Layer 5 of a small transformer language model trained on English Wikipedia (14 layers, counted from 0, width 128). Numbers have three digits each and are written without spaces.
A neuron adds its activation times its output weights to the MLP's output. To switch it off is to set its activation to zero at one token and run the rest of the model.

Output weights of the MLP neurons that the questions are about. A number n stands for (n - 500) times 0.0019.
n13: 428577568673584355786623519411547497412452513531246462259583653463375323404300555547642585536480588497392362521474443563429465401547470443382364517497415328437635522487543555243490567359638393722400412454519465352557402433603410395424440198578647513526332494464462373458634386590329431372391606534466661431530548431381454433526397487463521461858541316615535480494529351333436503479721
n52: 403322656330349239611404321504374423610571364402399431548453476379510280416653527217413528383468370436365713772517473649814476607621433409530485575554444570519482533470524408557592437497496467569500608541557493415617246537483622583476615546622573387441350301655522551491324437375450614431527378539525341500313523696549531514535575348542888365424531477493668545393544529445798662407556
n54: 405434453379520410632386427657259543554686576450585550608606635584493407675596636742526581361645630715607548477619541319687479686523526481630601719423439530458735590466511706377428572444507278269500419601452544405442598607325452635361339536632489417496473521662367521500579417358537394366455678573559601363532633314420542569536430380639507711493556309544742525411256380736641560746540
n148: 542715545559573485474174593409346345560617453461428528410526496655552680518385392354328667345676514493477599535439799386574418432638534460606269451672706570401373428607594460527548598296424489475672597432338639651433384417507557783544706425451456619544421475165656608540493273379492416442379250504375660409773394576362689519284317708390542504526434546490382729475457486406549511504481
n153: 347517601693695342519689435549323467368375496305630384624384522396581480364369388545423364588508599375617377480293610404474428432556626473564220534500489394279372264504533493426485635538435535507359693304436633240539677583450586822660537561645262376566521321447592529513624718514458614632435667572706553361276447478657548545479385485463430464419747447775574763604475507478391331416283
n163: 481422503593770518537475486690483566289359426649489703289640322500534651605340397559462403296329529380554323481475608420276665437599510445364568463504389546569452398546625628596397725416410417664516444731622538783270496395430426399460391288504420312421452609500587521539522471567515540626440216366653780615313172453469417356589544417529584436478562486548716353626440626392611313485485
n165: 675768475463486648453593455417511461473374297617436540519548381435267630667384692606584718700292561398273780520428507431426552702630451441445383251647383447712551576604678696370496484411508452330534584492448675650769395739440586553562782591334539110450453470579692489584582558485496462412556504756500332675320393409670451816551598385485435470515465548464460386344398478660461557381535
n182: 370710537431443535442613652737583282709536500643649652282445578512479714504551594389432401557571226791216486426825596535429306384634420492417395549240661311421460639424916402313491626436577423483558627560546389316558571486466403588565360496764614703560443563557663753559346407390774543526517657469589363435483738573578638213519562617352161987583215450463385556567585350405522543698623
n235: 682528363320516596657371569298549663583618274440577330490509480586574563477478643483592591625674604463683673496680396636411638542484597375702375591480687223383414647470309523559672518412507631483663416460428471485402434569461526526531541406402469479237296576590574396448569524572303449433421599570573579379466556520407272383206542314527507632534692529717429513441530548584652608472411
n240: 582635332390552665670566574465385542680564561435393497531447538468376534430571558451561870474500469620515536449785497438395560670633706599305467511615500555531553263577493398273542474490414647320566358266556520542593588648350718417535497535639573458414481594363543524600497364721475421596310611507589577401558766606598401640373578380472431493572601599536395340653331645333609414511524
n257: 348525468478613597563450540479523438657328500352422626409528569574461739351445604392632422544430439597636713428335658319438646321336491537700443475430510355401573478384355450428403387361500539480734431369493795496582611317378583625466624728634789344541452566619468392680580628633528374527573445496669549541517424335516581632557290588617370400524380431500707480398497410382660388581632
n267: 585486517568621609459674473270544571684447515324582433464406601647648517547777491653609552467735588539492627668449547402509458484537424464447522563524459484478572563589485434567550510435506452497479408437456454510535743428411366709534325701487374571613664533478729446661454466485684482351547534472459590491430506282535497544694335606475503360733562518434471700346506394542328567547581
n313: 365390322382537580480411604516500353552338554454340272574496714474549483481381640613376535457221418272566311705477675536311492435470449514511537463593489622364858433557496376569676458460603685613349576496675631513565669479466419360512369536561448781441593600191418617554492624289332740527718599565585576598626397301202578853619459535694583573579433352302582590557151729668528457390628
n324: 365559387647340464464521503453591496302380673687643436396367642327470539606458483514456553347471580600388544440413493317496497475457425376781526602362446594388507623565545597729450360552423305350528610614490574606517586527486531357479362561646589235662666380368621434647758665551687602753401532449584500360419446629467304331249573563684362576518412663410634371585254632566342563504428
n333: 496452521383476418462678511492532618376481295414504493475391651283639524422516345343557445448395768557303454508457620573407514534541517371606631357705689523371563576447337662614481724388550653373516540446366298414454489571262550542603548421674544686347380479787576598294392586721489533591699353485383541529150719275538435496631493624467535564405616736611576652528389418424440318716623
n362: 368496602644493622623289564616688360563671277418468614508413461260529356388229663350520550475334588468800544537466519338539650365496372503493268464341441586703406322605672553542626711414452504649522415644403625474426347367433579476620772171448383728531613474560581538395512394365520515546384683147301598565569355580610412429724463415516492289523601359223643489507530670565504346456637

Each question names a token from some text and the token that comes next. It shows the activations a of the neurons there, in the order above. A number n stands for (n - 500) times 0.0094.

Then comes g, the gradient of the next token's log-probability with respect to the MLP's output, scaled to length 1. A neuron's effect is roughly proportional to its activation times (output weights . g). A number n stands for (n - 500) times 0.00075.

" Gre", then "g"
a: 496626494740500493510492486485650695499482500500
g: 523680586683649546607514576509472489530678458538541412459720523730628559435574431333494480244500559473426554780689595661784384582638583421328194543474742486726667623468471447566577397508479395598597504589473430680502400333758390594480516588500444454342678412438644512482294452505668623549480170492449507445364536551388530301406487514393673480542281570404507517501433534282605500396405
Which neuron, switched off, raises the next token's probability most? n257

"est", then " for a"
a: 482496490488487499500570499493491500511689485690
g: 504578168561632458558595516413466528606431671747504623669508562637519523478612679435353571398351611334343415432490509477540649496560637466417280457477586513560411316470458573522405558653630451539387358419464708487733383495420627632510748438492410458726477589493547787746579530774563301564548523542381471396388695574711317608392458718533489308370541202457443497434629547495626428466514
Which neuron, switched off, lowers the next token's probability most? n362

" ext", then "ended"
a: 488491484497714500495494483496486500495501498508
g: 304523504376518506571400525510392673482547578333577401298563536655483253652615526528626528420517376637431573476282584548407651505631711365624325564552523651223495569426563544392260601431402521633407594427351450280591715424577428582443142589339332622728557504355468407684476673418510497401511435486336497454442310673439369522481570613569490471211512692674520606413549593590662587485414
Which neuron, switched off, lowers the next token's probability most? n153

"P", then "at"
a: 504595500488483489482488490496490519500500500500
g: 503649552626333291230435560483423524551467515555385387589528534522545444775701672422583340391497511512459618365474595420561600484586412533575550317483417396425472466286705496728432710574527537445448471614647650355399483749489698574566391780392434487515294551591507479405476448294381483498647459360639445619378675775491300528570730211475586686566338470465295524580406603401522551612459
Which neuron, switched off, lowers the next token's probability most? n52

" known as", then " th"
a: 490495486495497585500498536500490500722486498490
g: 543506270627450400238671407431672685657607505491496313450573626406545552661552596687627495532243459424524588497454520456392377444602563628849359775519203481727469341439406586381597565545470498603446360436462603599475485383746489599416775467392490550413418434555300439260470532475354397526587539522588485458362613400546558681733425530612606359572664643620600514402478621460522470640605
Which neuron, switched off, lowers the next token's probability most? n313

"k", then "ari"
a: 490497482496500499500500500645512485500499500496
g: 507687527310507561422479481434300578536534504387568595424630498496616654581646522578288681608576585516657521548562208318392380515559300467531572529419331510406421523529623741555284404384496495427444514580637497325299525588588563295638452520370430466374400456435411393305501489260553454225546622405512316500407531346443375494800471229333782630534541506193648468465363559552415521510481
Which neuron, switched off, raises the next token's probability most? n240

"ess", then "ia"
a: 488489720497484488493484500709507499500495482517
g: 373203449498399514632602517624704545621496514471557770497456562605259619373444518726535517391425438330369430493386280492492609431614509701472593721592766273681401582401638519495516449484562470523424684410452408559240393513382563598675419607524641501376470715299440552500326555540603448581652404268497552486487606722566457517382733682447491469478615575533455701501701511290585513533642
Which neuron, switched off, raises the next token's probability most? n54

"a", then " | F"
a: 499499494484500498482500488692485507500500493500
g: 659564347377475626481452565378451499449653495518597393656339428670742364399670471653301530466432337515524303304388605424517571391482541488591492525504381569388291763706618410526664474275356525431604496628373577485519327362355558545193720676649428448473490558476588372385390482690449509487557406415416402592462154381304633524354494516278381612464432508622496587335513506626393598563649
Which neuron, switched off, raises the next token's probability most? n240

" process", then "ing"
a: 583500486500495560500500496489495500498499482489
g: 549415555505402411384508510495463453300428386377637558145707568310421568500484399550477440448423702458472573549188565448527427248575430606716421475576535548523553299534810683499335496591472669512546585591687403538277723381376352329594465395450539482447438536707404519595396316429467592560455331402686435678353312409422343399656470535530604434731599418590523645566441631435557516569291
Which neuron, switched off, lowers the next token's probability most? n163

" Carol", then " Br"
a: 573495500499500499746500484482494547500507500500
g: 553556407588392533671474300548474459331573599766414636501392497472315659519337530781581372444514535592472555675572903402534405530500475344381468505366726406521382648639463561347544443487473495541405368467198596576414613591568507613424496413605644277336562449387577615491637378742434546715374449600541580473502597494427520218308491670385447391532503397724436278510677455614530450498432
Which neuron, switched off, lowers the next token's probability most? n165

" N", then "it"
a: 500500500484483500494499495500569889500488500500
g: 471346530475599588562560274233422556469668588183431664521589678424518373448549567529350359475372620538578535796572304394481381693404439528494301616593327601169601494526515533559507662658384397442521641504339635550511618426586525613498351315290567518421321543423506528610647592342386369493499537483404399502387594705416445476493576358699583586610669458275324647671496443442409333562438
Which neuron, switched off, raises the next token's probability most? n257

" | I", then "TA"
a: 494493499491500500482482489499484841500492500500
g: 612366523507339639789511675600435168568647402607521438393434436476748450352522246537599500257554551704774364458342656355397538576519547387544539466347381490432425622541570468376439467388335407672420419357510485383445579341616591466475423561540521546428481298544389662587598488498527536570594508458420513538329567151455371564414348401481445461483449620764712512527582372382389522341763
Which neuron, switched off, lowers the next token's probability most? n267

" five", then " children"
a: 483482499498498483499493483485500485494750579482
g: 594602584489541572520619363388760453478490721574566578581735448432567536620505669454614521466493420410699308391376669473403313575601466665451699534611476448284757348702496675558328507521451567465605538653709552530672457595653515455583487413648364370497610398470519531425683542466727714458101488513482421259424333645343626414566522505315398406514460534499397458301527595545409663589435
Which neuron, switched off, lowers the next token's probability most? n324

"ically", then " design"
a: 483486776492500486500487500482491500520482500491
g: 489416583531328596566533379461576463328391505591593788354635482663742412345652438550484246616253557645509219373315826423574600620485476324544765524444484586475639711489609689458524438495484663447271478488434607418558464388572463449494407637330481594562691734444574588601593380419415556275422494294668630510484602291507466491497461467423387565497619355432384639500390483506485577628584
Which neuron, switched off, lowers the next token's probability most? n54

"E", then " F"
a: 659500498500500500494494524494482564493493492500
g: 731500636487542624598403603693390510439575351510454316440618600519468521470217248542664690557439394339197621699460685594638418778613438529738686617635445612404415336500431529580464363375390521542543342303548561459419458476276491491521633537478581322511494566474589569543381442442171475362369529704411648559596543619539477360392606507600660613767532416648410563508418411428497509510491
Which neuron, switched off, lowers the next token's probability most? n13

" ad", then "apt"
a: 500483500489561486500493718500482498483495500484
g: 166378800544445634671503472562547411565506474540411396389430552352588563426614425710525798471656592689481520604550345450538458654612621513188399583411403620360550828391576508472421634568402469544567566491470593488359574552397499380533542300774542525551368556726590336559347317439459555487587312388415470456560431435367586564640525360360439455430497475425186425510584225408541493543558
Which neuron, switched off, raises the next token's probability most? n235

" subsequ", then "ent"
a: 484491498500498520500591491500498499500521499769
g: 640435430645384519290552472652529369362505607384703393544606309481392506650190467641477679524082601473493445410567618464462452549666470623695646518679327403453436566421808540716598544537575472473424316529548597404355274604306479411506550480454368446573473495680455523449582435384559540361638505366410625448414468556305431433532684457390387467554499572312502461632450625339326474790561
Which neuron, switched off, lowers the next token's probability most? n362

" late", then " n"
a: 498488500494500494534482491488500489500523833482
g: 390490432556428740474448259519590415557693718524516471242462577430418569565458525754446575404814250649556418739657474511276515570458351479643412770374366506662540496519424622419542503611643573618368530379506570497460343543674782585652502570404621570453550440507373338459445374532190613553377480669602267519444482474370757464565336389643521377596537567548519558510595489581483483486613
Which neuron, switched off, raises the next token's probability most? n333

"ri", then "ad"
a: 497566484482489500482500494789496484499490499500
g: 594565398521222596659633460404476402669503527553426515321486545528452464556620617573399677335415524601301564612532536359226384456486474420467328404415503771520555369417472493393369526488444476466506780749748554565525635696464471474842436453560382559388535450391504355561219578581492599412609658295580610621607472592491530628380659412403441473486693487274472482430254518475502515550186
Which neuron, switched off, lowers the next token's probability most? n240

" Wil", then "kin"
a: 497590497507554489577500512500525620494486499500
g: 485508354319708474386600696472346593346479591311490529516620473400504706579461282346520622405431426316691529744587227394501538401514279447698442294446606594399586659289555658597556569412609444484593404395275323383246507523471449566389499772511471470594743591764646521606522535470639400701476424476600407359339486421602372480387559414498612350570449404410354609543556503463552458410579
Which neuron, switched off, lowers the next token's probability most? n267

"O", then " And"
a: 720488492496500500489500485486497637500483513500
g: 617630556560499618457490385564479331481440507501364545336512525505452540383401520548568619551507449438430513687500672811672454699503521595507607754697530524242633507474334483444439545457572404498441352520574281573335382779443560418629469672193561132399593516473610496482357542400375461452263390455670453681662448570410384502400579510524602525660455596703433723530613195504568487635582
Which neuron, switched off, lowers the next token's probability most? n13

" | S", then "W"
a: 490497500489500500496500499500514833500495500500
g: 593448341491231441721450650468392402337533408331547457455450529539630486438420441666408300374580426438674554518306740379422572226434378491414586681437562415564376513730412510422510440470445627826370505440468648519601507405681411535436428506385540269496682537581187505418541340588481594705633410619504490471560450377343282659688674598489536422425417473665449402391531777454483393614508
Which neuron, switched off, raises the next token's probability most? n267

"por", then "ating"
a: 492549482490500510500491500486514500485488493500
g: 682419407379462668505603418559418454607445447308293526729247503489469567654470474406560504370593223435150372314460610458621555348534271531711791669448521479384642497464474392650577393565413573526640484562555347342574589528527467477455502283501504541334441504524273361446560364280492519382620452283671369524418518475655473453518616509526855511487429433467534624578365378595538480619673
Which neuron, switched off, lowers the next token's probability most? n52

"itive", then " process"
a: 518496499500494497500678498494493500496482500503
g: 293588530466382562521483508364588617414484566459364444431572552433550413486642412375407724442705447601325603392370508559454671522423145439471451705470594491498561763556627536555660475490599589294440543729620320475436488194787471641562439448396515734690372351550271713409467531620487377366647531215406503540571434580525405447379428436649644525394434444430336446489695519511645640560542
Which neuron, switched off, lowers the next token's probability most? n182

"ad", then "cast"
a: 494492500500500491491499545495627486500493487495
g: 444637482586635388354372198630473492297577404432416348589549372664718351561621413605511573403505527685498560346297574411363624592545303419462338430316453577403622838582511332455471668584407517508465418364645435392624682543696689512523377512512357381574475635574307606648388400478565457674647545558602572431319406475549542664712538657379637678520398557674513426581425416548636527273434
Which neuron, switched off, raises the next token's probability most? n235

"ons", then "ist"
a: 498500496482622482500488500500500499624482483791
g: 480402491524407313379649486535380599475400229549471447469548619637435497715656504513577305553543725389405556591384641467574552421636556681765488428649435255619447700425628431396257533547255655522412532452463576397645378529652556499392535592480510304475539625806583425244412474639700554367665487401581446546550575464515611539508703520335292591389506652491502588316410505601691730406567
Which neuron, switched off, raises the next token's probability most? n362

" e", then "ither"
a: 500824483590486482500499496500497601495495482500
g: 408564383237278633663287557443485635427552476672516702398646519483518554737633534599384516261430408415394616710392432587351462600550623461453390539438503626464544343333612485433559439695417488606497614438473551518486486379595542522578322490379634383393446313611299389220454601711422542690496437320640361547444449547185324602712590470383704431404436495499490450501277370512564440288601
Which neuron, switched off, lowers the next token's probability most? n52

"V", then "NA"
a: 508492500491500500498500858494488611500500484500
g: 710501400584458546634337640416467474705674180420479565472434525493596497567606450484558280412522620626738613212709364568397666401344500497532475471407465587479632327385639459406572501480432217387708447495612419413628596687707433433533517604570456450421264450585412358413551497520425524350563598638605554418466548252528603406841543515557567471561388529310647323446488483504513481204618
Which neuron, switched off, lowers the next token's probability most? n235

"O", then " Ir"
a: 692500540500500500500500482500483489500537497499
g: 523577417560402658575389528487326428716470573542428513373530473473419447538548673731650495628628510644484415531400506720702451597408591479534647600538407609413603422339333435366372538321574426704498246535515418425365143783421473534665519444519525374489490342439398560484489607354729214423312468624709474544520503476251533506711619451419560659584288667502528459513684499528665497608693
Which neuron, switched off, lowers the next token's probability most? n13

" | G", then "ER"
a: 485499500500499498500500500493707589500488500500
g: 577519694248501446412631536525451464541524460664599532600438381368600429401414274644569362465584418703540408367511645613514655554633705333426597471248577399528491471418434511476650495460395554613361443556612519371638408429571493652365432607516750484469733428588517524601660490458449537440415533645514420291563385370541333808331339592464447632464328238767355665408634545571366501372805
Which neuron, switched off, lowers the next token's probability most? n257

" f", then "ear"
a: 500499500585629486494500496500485497486482499500
g: 592475494553579565241367380583539301825664605555369541392523427495510378460553551586388536242379528697527656441321550444392551424480614644422532475677414474364502631679356507341277412480361538545474517417480373605580411542587699487474692410500466659602453363510292450536457506640459438493641257277399564369420455292427661473420378520567236409309431476509653395588505333642751288608353
Which neuron, switched off, raises the next token's probability most? n153

"age", then " app"
a: 542563484494500490500491487483501499500500496517
g: 359350585685536470468351436444475562548685380295536428446627380518384492466356557521352435460457442669385596348352586636518117376696359253481362402643483443497480429365521394368372397522417666525751435523466412448495497737434376576552557437688484598454336535418706437619574423280340434472641652486627495300413376351410553673545609673377662420702518498676564565435717423434581609682429
Which neuron, switched off, lowers the next token's probability most? n52

"fl", then "am"
a: 500484500482514482495490484482499500543493494487
g: 627529542478555235403409414456247588479608549334290457342634528467494432488373512343489363425446681552312588521428407577523399527250545570461561677563326471634442444334590422341380502429525516507358446645492416497600399335419395577309570670585609612302555667448294605553388255823718746208264561608417528659676563505630558627395492381430506505488616514608563415410610511480602546637466
Which neuron, switched off, raises the next token's probability most? n313

"or", then "por"
a: 492495485548495482500755490500492497490496499533
g: 392605479523613447609530540462568665341416349526383416554479629691525545382720636338518464589433508648458316741413432584339668575286351456519393412440638409313575711432602579593697424646663678525311514453510565652567440359548691553605470590561600490520331358231680715554504445698526701537672745566581336340662719491445457549575453522249459467437477552551272505442579412543602590379477
Which neuron, switched off, lowers the next token's probability most? n182

"ies", then " in the"
a: 500491483665500507500488493526492500496500500497
g: 530398519449613497457555487576661462717490730677397444426411543310450688394351490677475360542506487556489475711297309365598478569439526655832575514536397661542592355421539624410376435465605472508128470501416568582312641673740594663398524602697396398336598492234498552466628638604369487521652556560511593579430621489511671520509662301392427373434545596660467572540371793413425500449541
Which neuron, switched off, raises the next token's probability most? n148

" became", then " the first"
a: 499627728496496499500500492500491500496483499493
g: 565521630548555561681508672442368312356625490448640618511453656467362707526642585478303554551580342579620410447423670375436660515636496347428446329354583652328481606667390425588464679524515529560515567629481386511477535747483702325501300486603447577718514606411526374601646334512637830510211259624466412491423462506671611496529478602557407467613422487450576396567425305410605204274552
Which neuron, switched off, raises the next token's probability most? n52

" during", then " his"
a: 500492500488499500493500489496725498500483517505
g: 663437572507551665567495403452475586512701479547392357571429368501288324308583458506480544527424543408450394456530430580418212630556579602441596822338558368458562374361374517620483670456684602561536523576441419540372463656550346582488268625545340425726334565463657404419443533456594666244499603516608570431635218462404640517492843574589549261574573568489382312650672353595507557355346
Which neuron, switched off, raises the next token's probability most? n257

"in", then " |  |"
a: 632500500500492509499500500489842500500499500500
g: 403644384640588433389504584682573600367676616632525338526472260521324509458505672155531759444430328529508279396509524681428472553488572414345376413499568374527462412538474560450485641574548436659549592509360484440437115689608554366646414424540466441584765511550618492525546453602484423355344655577549544464546527489596497508215475528603469345732602561880514521370531423445436572321634
Which neuron, switched off, raises the next token's probability most? n257

"row", then "er"
a: 760680499483500501500500500742500482491498482492
g: 488456773365573418199364282668489295374370609352410572546646562508572460484507436541404461481581614377648556584375352313578371450334249517400550623626372477538489393442669598533662662481569595484406532446753470590553624451419372320355450455398630411565436602583522160603508440385409376308522516325506442496430434449463566525747498401660685511689656559494375256610515479520541579640744
Which neuron, switched off, raises the next token's probability most? n240

"av", then "i"
a: 571529500497496493500499500498491500499485499674
g: 469508365326373476722577453438494543546761557529468584434545509386348639399459636477568848518374441408539223571502253636320377451442269506410559587409515358373678474579485413645553451568469270407479432510549539425505600565599694354623466719556450540290270538357421561487675479510543405239530660607625279269606507484503328341421367376627651585487420525454628495559507564652666519513714
Which neuron, switched off, raises the next token's probability most? n362